Layer 9 of a small transformer language model trained on English Wikipedia (25 layers, counted from 0, width 128).
A neuron's activation on a vector x is SiLU(gate . x) times (in . x), where the dot is the dot product.

Input weights of the MLP neurons that the questions are about. A number n stands for (n - 128) times 0.0024.
n24 gate: 136, 156, 141, 105, 135, 66, 144, 81, 167, 159, 92, 157, 159, 155, 146, 89, 111, 179, 157, 164, 120, 85, 159, 29, 116, 121, 72, 165, 86, 176, 164, 147, 75, 103, 89, 110, 121, 117, 110, 138, 187, 97, 93, 121, 85, 134, 140, 129, 137, 139, 164, 162, 83, 90, 124, 146, 136, 98, 138, 111, 116, 164, 129, 133, 104, 111, 150, 150, 147, 126, 52, 165, 141, 105, 74, 95, 190, 159, 118, 106, 184, 104, 95, 164, 164, 126, 173, 91, 163, 105, 107, 125, 125, 138, 144, 85, 70, 130, 108, 119, 96, 144, 141, 107, 125, 129, 163, 131, 95, 142, 113, 119, 111, 172, 144, 92, 87, 131, 114, 98, 134, 88, 89, 32, 162, 118, 119, 143
n51 gate: 148, 130, 127, 154, 93, 157, 74, 73, 137, 103, 109, 128, 146, 158, 173, 184, 131, 188, 128, 113, 106, 109, 174, 133, 133, 110, 136, 158, 96, 132, 118, 109, 136, 176, 152, 109, 93, 184, 101, 126, 151, 141, 122, 113, 139, 132, 112, 111, 73, 102, 98, 170, 86, 124, 141, 124, 145, 118, 174, 130, 160, 149, 116, 90, 155, 170, 75, 249, 160, 114, 115, 162, 106, 167, 126, 110, 102, 153, 130, 135, 136, 117, 120, 152, 181, 89, 89, 113, 154, 121, 199, 114, 206, 75, 108, 144, 117, 109, 92, 96, 148, 189, 124, 104, 150, 160, 113, 125, 146, 120, 160, 98, 127, 221, 94, 106, 164, 96, 125, 180, 118, 144, 127, 113, 130, 171, 103, 184
n87 gate: 102, 114, 85, 115, 169, 127, 117, 138, 95, 173, 191, 164, 56, 133, 125, 113, 94, 123, 173, 85, 187, 93, 180, 118, 101, 158, 102, 149, 72, 176, 95, 88, 146, 92, 131, 104, 145, 139, 120, 100, 112, 176, 134, 118, 128, 60, 111, 126, 98, 87, 131, 170, 107, 120, 104, 122, 186, 90, 150, 128, 160, 92, 119, 123, 135, 166, 106, 148, 143, 90, 168, 171, 142, 130, 127, 77, 153, 63, 111, 155, 158, 165, 136, 94, 166, 72, 146, 153, 162, 129, 135, 111, 173, 124, 135, 85, 127, 198, 163, 123, 101, 105, 171, 135, 105, 152, 105, 96, 112, 148, 90, 200, 126, 120, 158, 173, 60, 164, 102, 118, 146, 107, 150, 62, 90, 133, 101, 138
n188 gate: 106, 95, 134, 131, 138, 113, 110, 107, 61, 118, 176, 153, 147, 153, 159, 123, 167, 143, 171, 71, 99, 132, 186, 103, 128, 80, 134, 146, 119, 18, 182, 86, 93, 99, 110, 153, 94, 113, 105, 161, 167, 165, 148, 154, 77, 93, 77, 92, 118, 155, 125, 142, 117, 85, 130, 128, 127, 114, 101, 144, 124, 96, 121, 87, 163, 153, 110, 128, 102, 105, 90, 108, 137, 138, 152, 140, 134, 73, 63, 145, 97, 140, 130, 112, 124, 109, 96, 136, 182, 118, 99, 99, 84, 51, 106, 104, 108, 99, 133, 126, 137, 110, 122, 106, 65, 88, 150, 111, 135, 127, 102, 120, 151, 119, 125, 181, 133, 88, 117, 161, 131, 143, 138, 161, 138, 117, 103, 72
n24 in: 106, 165, 154, 115, 145, 81, 156, 141, 152, 120, 123, 213, 153, 119, 139, 64, 153, 152, 147, 189, 95, 102, 135, 79, 146, 117, 115, 189, 116, 146, 123, 172, 117, 117, 97, 121, 83, 144, 166, 110, 121, 177, 116, 149, 122, 151, 86, 150, 147, 172, 152, 151, 62, 179, 145, 111, 120, 71, 114, 119, 109, 146, 91, 142, 139, 118, 42, 154, 143, 127, 162, 164, 172, 110, 134, 128, 97, 150, 104, 125, 143, 145, 113, 177, 165, 172, 152, 119, 133, 93, 82, 144, 98, 109, 133, 100, 81, 103, 140, 76, 124, 179, 65, 125, 106, 132, 132, 123, 90, 132, 169, 174, 133, 132, 156, 116, 85, 108, 132, 101, 113, 81, 158, 69, 156, 128, 99, 124
n51 in: 169, 97, 205, 54, 137, 84, 156, 92, 97, 138, 140, 117, 129, 191, 124, 94, 117, 98, 98, 59, 118, 169, 126, 157, 125, 197, 130, 125, 130, 117, 60, 169, 114, 175, 77, 173, 124, 96, 92, 54, 129, 193, 127, 199, 124, 88, 91, 125, 147, 123, 169, 127, 132, 77, 157, 108, 148, 158, 79, 153, 122, 181, 133, 84, 120, 152, 137, 105, 129, 93, 127, 84, 165, 116, 101, 167, 120, 143, 130, 130, 167, 130, 129, 141, 149, 98, 141, 173, 99, 101, 106, 152, 148, 160, 161, 114, 145, 182, 123, 144, 115, 117, 105, 98, 147, 113, 114, 109, 132, 130, 163, 147, 95, 159, 92, 121, 81, 81, 133, 93, 146, 121, 143, 94, 120, 125, 114, 136
n87 in: 122, 130, 140, 154, 144, 170, 145, 83, 178, 111, 123, 80, 210, 143, 151, 86, 159, 101, 128, 118, 127, 138, 177, 137, 175, 82, 147, 144, 186, 112, 196, 153, 125, 86, 119, 114, 85, 142, 114, 127, 140, 123, 128, 117, 78, 182, 47, 176, 136, 171, 113, 131, 122, 103, 148, 72, 81, 130, 168, 106, 154, 158, 142, 111, 150, 108, 118, 112, 192, 179, 166, 113, 108, 88, 182, 156, 159, 182, 158, 61, 115, 95, 133, 113, 114, 196, 124, 135, 71, 114, 122, 154, 124, 173, 98, 111, 136, 84, 81, 104, 116, 114, 139, 164, 131, 118, 133, 166, 144, 159, 144, 129, 111, 125, 140, 122, 138, 127, 149, 126, 132, 89, 135, 187, 198, 140, 129, 122
n188 in: 104, 94, 150, 193, 158, 78, 127, 112, 120, 69, 164, 134, 114, 149, 114, 103, 94, 121, 154, 102, 141, 104, 161, 71, 135, 61, 120, 151, 99, 112, 127, 116, 99, 134, 144, 141, 64, 91, 81, 111, 172, 94, 130, 154, 111, 90, 98, 80, 149, 129, 90, 155, 137, 142, 72, 95, 125, 138, 75, 119, 128, 150, 197, 170, 111, 141, 197, 120, 143, 37, 99, 106, 137, 119, 132, 199, 161, 118, 122, 121, 12, 101, 132, 133, 124, 131, 137, 120, 135, 104, 74, 91, 159, 111, 92, 127, 108, 147, 77, 92, 132, 117, 91, 164, 108, 139, 208, 123, 142, 124, 153, 112, 98, 117, 122, 134, 144, 142, 130, 144, 141, 93, 151, 85, 123, 129, 85, 69

Each question shows a token from some text and the vector x that enters the MLP there. A number n stands for (n - 128) times 0.031.

" had": 112, 126, 122, 151, 92, 134, 171, 105, 112, 150, 143, 160, 86, 157, 142, 120, 144, 199, 123, 121, 145, 82, 106, 105, 143, 127, 150, 143, 143, 145, 129, 149, 115, 80, 137, 113, 86, 120, 128, 117, 154, 101, 123, 166, 124, 142, 122, 157, 136, 153, 127, 107, 148, 104, 138, 141, 135, 124, 187, 125, 120, 127, 138, 173, 91, 134, 108, 145, 170, 148, 134, 138, 139, 137, 81, 150, 98, 140, 131, 137, 119, 84, 167, 170, 127, 165, 123, 124, 132, 128, 145, 134, 98, 103, 111, 114, 94, 132, 127, 92, 132, 103, 123, 131, 89, 113, 136, 112, 165, 93, 143, 132, 114, 117, 134, 157, 124, 139, 123, 110, 147, 120, 89, 141, 146, 122, 120, 82
The neuron with the highest activation: n24

"ol": 133, 84, 120, 112, 143, 118, 148, 152, 129, 121, 157, 150, 81, 110, 114, 125, 153, 147, 120, 148, 121, 127, 80, 100, 161, 135, 87, 159, 147, 114, 171, 156, 137, 95, 125, 76, 111, 126, 114, 105, 133, 104, 125, 172, 109, 109, 87, 146, 125, 68, 130, 119, 141, 108, 114, 118, 122, 90, 154, 153, 92, 124, 162, 117, 104, 103, 147, 144, 134, 123, 134, 144, 154, 170, 137, 145, 96, 147, 94, 144, 126, 132, 123, 136, 127, 143, 112, 112, 135, 157, 84, 142, 113, 116, 152, 109, 97, 151, 127, 133, 146, 117, 114, 143, 134, 125, 133, 87, 159, 148, 148, 134, 107, 79, 137, 151, 127, 122, 148, 99, 125, 149, 138, 176, 146, 143, 99, 121
The neuron with the highest activation: n188

"o": 162, 121, 101, 131, 120, 126, 147, 110, 115, 99, 134, 136, 92, 90, 130, 120, 140, 148, 110, 133, 109, 77, 57, 93, 137, 108, 106, 138, 128, 154, 169, 154, 166, 124, 133, 129, 148, 134, 74, 118, 143, 116, 143, 122, 130, 113, 121, 104, 154, 95, 114, 86, 116, 136, 109, 151, 130, 112, 134, 115, 126, 103, 142, 105, 153, 116, 101, 140, 136, 170, 143, 129, 147, 154, 137, 146, 154, 138, 162, 87, 140, 118, 153, 158, 128, 85, 108, 147, 123, 123, 155, 158, 103, 127, 161, 130, 118, 119, 146, 138, 129, 95, 141, 152, 160, 140, 144, 95, 151, 154, 164, 130, 102, 84, 121, 126, 124, 152, 175, 117, 145, 121, 136, 180, 116, 116, 142, 112
Which neuron fires most, and how strongly? n51, at about 0.12

" bu": 162, 90, 157, 137, 111, 125, 113, 104, 144, 107, 119, 143, 104, 114, 79, 150, 111, 164, 122, 122, 130, 130, 146, 131, 124, 123, 170, 155, 139, 93, 147, 155, 169, 150, 164, 98, 140, 165, 111, 109, 158, 100, 126, 154, 162, 137, 168, 87, 129, 130, 118, 92, 123, 126, 153, 149, 104, 89, 112, 172, 150, 152, 161, 136, 116, 104, 76, 175, 123, 143, 138, 184, 129, 124, 126, 131, 149, 125, 122, 133, 162, 131, 161, 166, 128, 93, 145, 131, 106, 132, 137, 123, 107, 131, 156, 110, 125, 124, 110, 123, 154, 126, 110, 150, 94, 99, 129, 100, 123, 117, 140, 154, 124, 127, 129, 151, 140, 127, 106, 125, 211, 148, 131, 146, 118, 131, 131, 137
The neuron with the highest activation: n87

".1": 133, 106, 141, 126, 150, 125, 131, 142, 142, 121, 141, 109, 107, 76, 120, 141, 117, 124, 99, 90, 148, 89, 138, 103, 112, 96, 123, 115, 163, 141, 144, 127, 144, 109, 97, 117, 133, 106, 115, 140, 119, 117, 113, 136, 136, 118, 121, 113, 151, 152, 109, 89, 104, 129, 154, 79, 86, 111, 120, 128, 115, 141, 141, 159, 128, 108, 122, 122, 118, 112, 137, 170, 174, 146, 113, 124, 113, 99, 144, 97, 123, 77, 122, 153, 131, 83, 93, 151, 173, 151, 130, 116, 110, 97, 147, 114, 109, 103, 149, 158, 126, 138, 147, 160, 156, 128, 125, 103, 156, 135, 161, 167, 93, 138, 96, 115, 145, 130, 186, 126, 85, 138, 109, 108, 123, 136, 153, 137
The neuron with the highest activation: n51

"1": 159, 90, 129, 93, 136, 112, 134, 98, 135, 126, 132, 111, 96, 75, 106, 151, 158, 116, 100, 106, 114, 104, 119, 127, 129, 141, 123, 131, 154, 162, 184, 130, 132, 91, 105, 143, 99, 141, 113, 130, 153, 103, 104, 128, 110, 108, 160, 138, 117, 124, 115, 106, 135, 135, 130, 83, 130, 93, 166, 92, 114, 130, 131, 129, 139, 80, 89, 121, 137, 141, 152, 134, 177, 161, 118, 119, 130, 141, 159, 111, 107, 102, 143, 168, 104, 111, 137, 154, 148, 131, 144, 136, 144, 89, 157, 123, 109, 148, 126, 156, 134, 95, 109, 135, 129, 75, 119, 125, 146, 139, 153, 139, 76, 92, 125, 119, 121, 151, 147, 130, 118, 113, 121, 119, 136, 125, 120, 150
Which neuron fires most, and how strongly? n188, at about 0.041

" occ": 124, 145, 133, 133, 121, 132, 101, 100, 163, 125, 141, 131, 115, 139, 110, 121, 77, 144, 145, 124, 123, 133, 151, 109, 166, 78, 182, 157, 110, 124, 139, 103, 93, 99, 137, 106, 148, 101, 116, 99, 125, 112, 137, 161, 140, 139, 122, 153, 140, 87, 137, 120, 138, 107, 137, 118, 101, 119, 137, 75, 155, 108, 92, 125, 108, 127, 82, 138, 172, 140, 133, 102, 152, 125, 94, 158, 86, 136, 122, 128, 137, 135, 103, 163, 153, 110, 110, 152, 157, 101, 139, 129, 128, 133, 117, 136, 120, 164, 116, 112, 179, 126, 129, 160, 122, 129, 118, 110, 158, 91, 132, 143, 104, 109, 122, 168, 152, 147, 161, 154, 152, 122, 86, 79, 123, 144, 137, 97
The neuron with the highest activation: n188

" G": 120, 105, 138, 127, 151, 125, 171, 159, 103, 110, 124, 101, 92, 87, 75, 144, 140, 123, 95, 127, 119, 109, 131, 103, 168, 126, 120, 106, 125, 106, 166, 146, 141, 124, 103, 124, 106, 94, 139, 107, 133, 120, 147, 139, 146, 116, 117, 136, 154, 146, 133, 107, 103, 137, 126, 156, 103, 115, 115, 95, 142, 141, 115, 136, 106, 124, 122, 135, 133, 131, 133, 127, 172, 143, 119, 153, 129, 134, 119, 137, 154, 144, 142, 173, 99, 85, 158, 134, 161, 117, 113, 86, 104, 94, 169, 127, 108, 181, 139, 152, 135, 108, 127, 135, 154, 128, 156, 123, 118, 83, 198, 144, 114, 150, 115, 134, 173, 112, 129, 117, 111, 116, 113, 135, 111, 119, 107, 175
The neuron with the highest activation: n87

" 16": 162, 122, 104, 118, 108, 117, 128, 148, 113, 135, 134, 106, 95, 146, 154, 147, 150, 127, 82, 123, 135, 122, 135, 88, 128, 105, 109, 137, 132, 130, 188, 141, 123, 134, 98, 143, 124, 102, 113, 128, 130, 121, 136, 139, 130, 136, 129, 142, 192, 120, 130, 61, 143, 141, 157, 89, 120, 91, 101, 122, 127, 138, 140, 137, 134, 145, 97, 132, 137, 121, 138, 114, 170, 129, 131, 127, 108, 124, 120, 132, 115, 81, 117, 195, 117, 116, 147, 130, 129, 119, 141, 137, 88, 112, 151, 165, 111, 137, 119, 142, 136, 103, 134, 139, 166, 100, 132, 112, 134, 115, 129, 158, 115, 127, 124, 163, 142, 147, 199, 113, 100, 114, 111, 109, 167, 117, 155, 144
Which two neurons fire most, strongest first? n24, n188

" described": 152, 150, 135, 170, 119, 141, 139, 122, 101, 101, 144, 148, 109, 110, 94, 132, 125, 144, 149, 110, 120, 100, 150, 119, 99, 130, 138, 170, 136, 151, 144, 94, 132, 85, 105, 77, 111, 76, 93, 124, 114, 131, 116, 110, 160, 133, 154, 154, 138, 128, 142, 127, 129, 102, 154, 127, 135, 128, 166, 111, 133, 158, 127, 129, 114, 134, 130, 177, 148, 145, 128, 140, 119, 138, 182, 145, 111, 151, 133, 182, 138, 131, 138, 164, 81, 148, 126, 118, 134, 101, 106, 136, 105, 114, 169, 83, 90, 134, 132, 119, 133, 64, 123, 122, 103, 124, 147, 66, 137, 116, 119, 135, 162, 95, 103, 146, 167, 114, 159, 112, 126, 130, 100, 137, 133, 117, 136, 161
The neuron with the highest activation: n24

"ot": 125, 126, 80, 113, 129, 140, 116, 119, 132, 137, 150, 134, 102, 83, 88, 143, 107, 130, 92, 105, 139, 84, 78, 113, 139, 89, 108, 129, 110, 136, 175, 147, 107, 112, 112, 102, 119, 121, 111, 128, 131, 97, 146, 92, 106, 120, 127, 149, 143, 98, 82, 131, 100, 106, 147, 126, 119, 88, 96, 146, 103, 163, 158, 123, 147, 81, 84, 86, 121, 167, 159, 120, 127, 122, 146, 111, 118, 120, 142, 133, 157, 102, 151, 178, 151, 120, 124, 152, 117, 138, 165, 132, 88, 111, 130, 138, 119, 127, 125, 169, 137, 124, 147, 128, 167, 134, 137, 97, 152, 143, 141, 144, 107, 115, 120, 125, 119, 154, 162, 112, 129, 139, 153, 126, 120, 140, 151, 106
Which neuron fires most, and how strongly? n51, at about 0.19

"at": 123, 133, 115, 146, 167, 109, 150, 98, 119, 148, 146, 132, 103, 104, 104, 148, 142, 130, 119, 104, 131, 108, 105, 114, 146, 103, 96, 155, 112, 128, 172, 152, 97, 110, 110, 112, 81, 133, 96, 120, 104, 105, 161, 111, 96, 138, 98, 157, 142, 105, 106, 117, 129, 96, 151, 112, 127, 110, 134, 150, 158, 158, 139, 117, 134, 89, 81, 99, 125, 151, 128, 121, 149, 136, 161, 114, 162, 124, 129, 134, 162, 136, 107, 177, 94, 113, 90, 163, 116, 138, 125, 112, 123, 127, 149, 128, 109, 153, 138, 154, 141, 118, 137, 157, 140, 124, 108, 105, 146, 147, 144, 143, 128, 85, 90, 181, 117, 146, 139, 75, 117, 161, 140, 97, 151, 141, 132, 95
The neuron with the highest activation: n87

"A": 110, 90, 113, 120, 118, 131, 150, 119, 86, 142, 145, 124, 125, 128, 81, 130, 136, 137, 101, 120, 101, 120, 142, 135, 143, 129, 99, 108, 122, 136, 170, 178, 142, 101, 119, 133, 141, 142, 97, 117, 154, 71, 130, 124, 119, 133, 128, 110, 156, 135, 82, 100, 133, 130, 119, 131, 103, 85, 132, 113, 153, 166, 151, 112, 150, 140, 114, 109, 128, 144, 135, 148, 151, 155, 137, 95, 122, 136, 115, 119, 97, 134, 129, 188, 93, 160, 116, 154, 144, 127, 173, 118, 115, 101, 125, 87, 89, 172, 111, 150, 147, 131, 124, 120, 139, 122, 134, 127, 169, 118, 160, 131, 91, 138, 121, 94, 177, 121, 163, 129, 113, 107, 131, 145, 95, 165, 108, 129
The neuron with the highest activation: n188

"-": 177, 124, 122, 101, 124, 116, 162, 139, 118, 97, 133, 142, 129, 115, 127, 127, 145, 127, 125, 139, 138, 84, 108, 132, 112, 125, 125, 153, 135, 131, 175, 126, 170, 105, 138, 107, 146, 119, 136, 133, 126, 85, 114, 101, 125, 118, 137, 116, 130, 115, 94, 77, 139, 136, 154, 116, 132, 54, 119, 149, 120, 145, 130, 109, 116, 130, 139, 87, 138, 123, 118, 113, 158, 140, 139, 139, 128, 71, 145, 103, 139, 121, 130, 185, 76, 129, 93, 147, 164, 144, 131, 99, 110, 102, 148, 135, 139, 133, 119, 184, 130, 119, 140, 141, 129, 99, 166, 100, 161, 111, 153, 146, 118, 129, 139, 147, 130, 94, 154, 128, 78, 102, 133, 165, 115, 134, 164, 128
Which neuron fires most, and how strongly? n51, at about 0.18

"ers,": 124, 173, 122, 146, 129, 126, 146, 39, 114, 118, 131, 126, 89, 47, 128, 114, 109, 106, 127, 117, 139, 83, 138, 103, 141, 135, 142, 139, 140, 137, 182, 145, 139, 125, 136, 163, 159, 119, 108, 102, 158, 124, 120, 116, 112, 143, 165, 137, 143, 131, 111, 115, 132, 145, 146, 134, 174, 105, 155, 96, 111, 148, 129, 170, 148, 140, 114, 97, 151, 145, 131, 120, 154, 126, 141, 116, 126, 146, 106, 66, 144, 86, 158, 180, 110, 131, 104, 146, 145, 159, 155, 114, 112, 120, 160, 122, 92, 164, 148, 133, 124, 110, 128, 142, 121, 104, 119, 99, 155, 150, 135, 131, 116, 121, 143, 129, 145, 129, 154, 144, 113, 133, 88, 142, 152, 125, 106, 117
Which three neurons fire most, strongest first? n51, n24, n188

" a": 103, 123, 101, 118, 102, 117, 167, 111, 131, 142, 123, 125, 82, 105, 108, 160, 130, 162, 133, 132, 118, 75, 145, 148, 133, 131, 118, 129, 130, 148, 163, 147, 141, 107, 115, 153, 106, 140, 124, 108, 143, 119, 99, 147, 102, 138, 142, 128, 144, 113, 80, 113, 121, 129, 120, 167, 127, 89, 142, 140, 117, 129, 145, 110, 112, 117, 99, 147, 117, 97, 104, 148, 154, 122, 148, 156, 141, 175, 143, 139, 144, 145, 157, 203, 91, 161, 72, 125, 115, 141, 125, 103, 101, 127, 127, 123, 112, 165, 141, 143, 123, 89, 134, 175, 101, 126, 143, 122, 158, 119, 135, 150, 100, 108, 95, 160, 153, 130, 153, 135, 139, 107, 116, 103, 127, 131, 113, 93
Which neuron fires most, and how strongly? n24, at about 0.13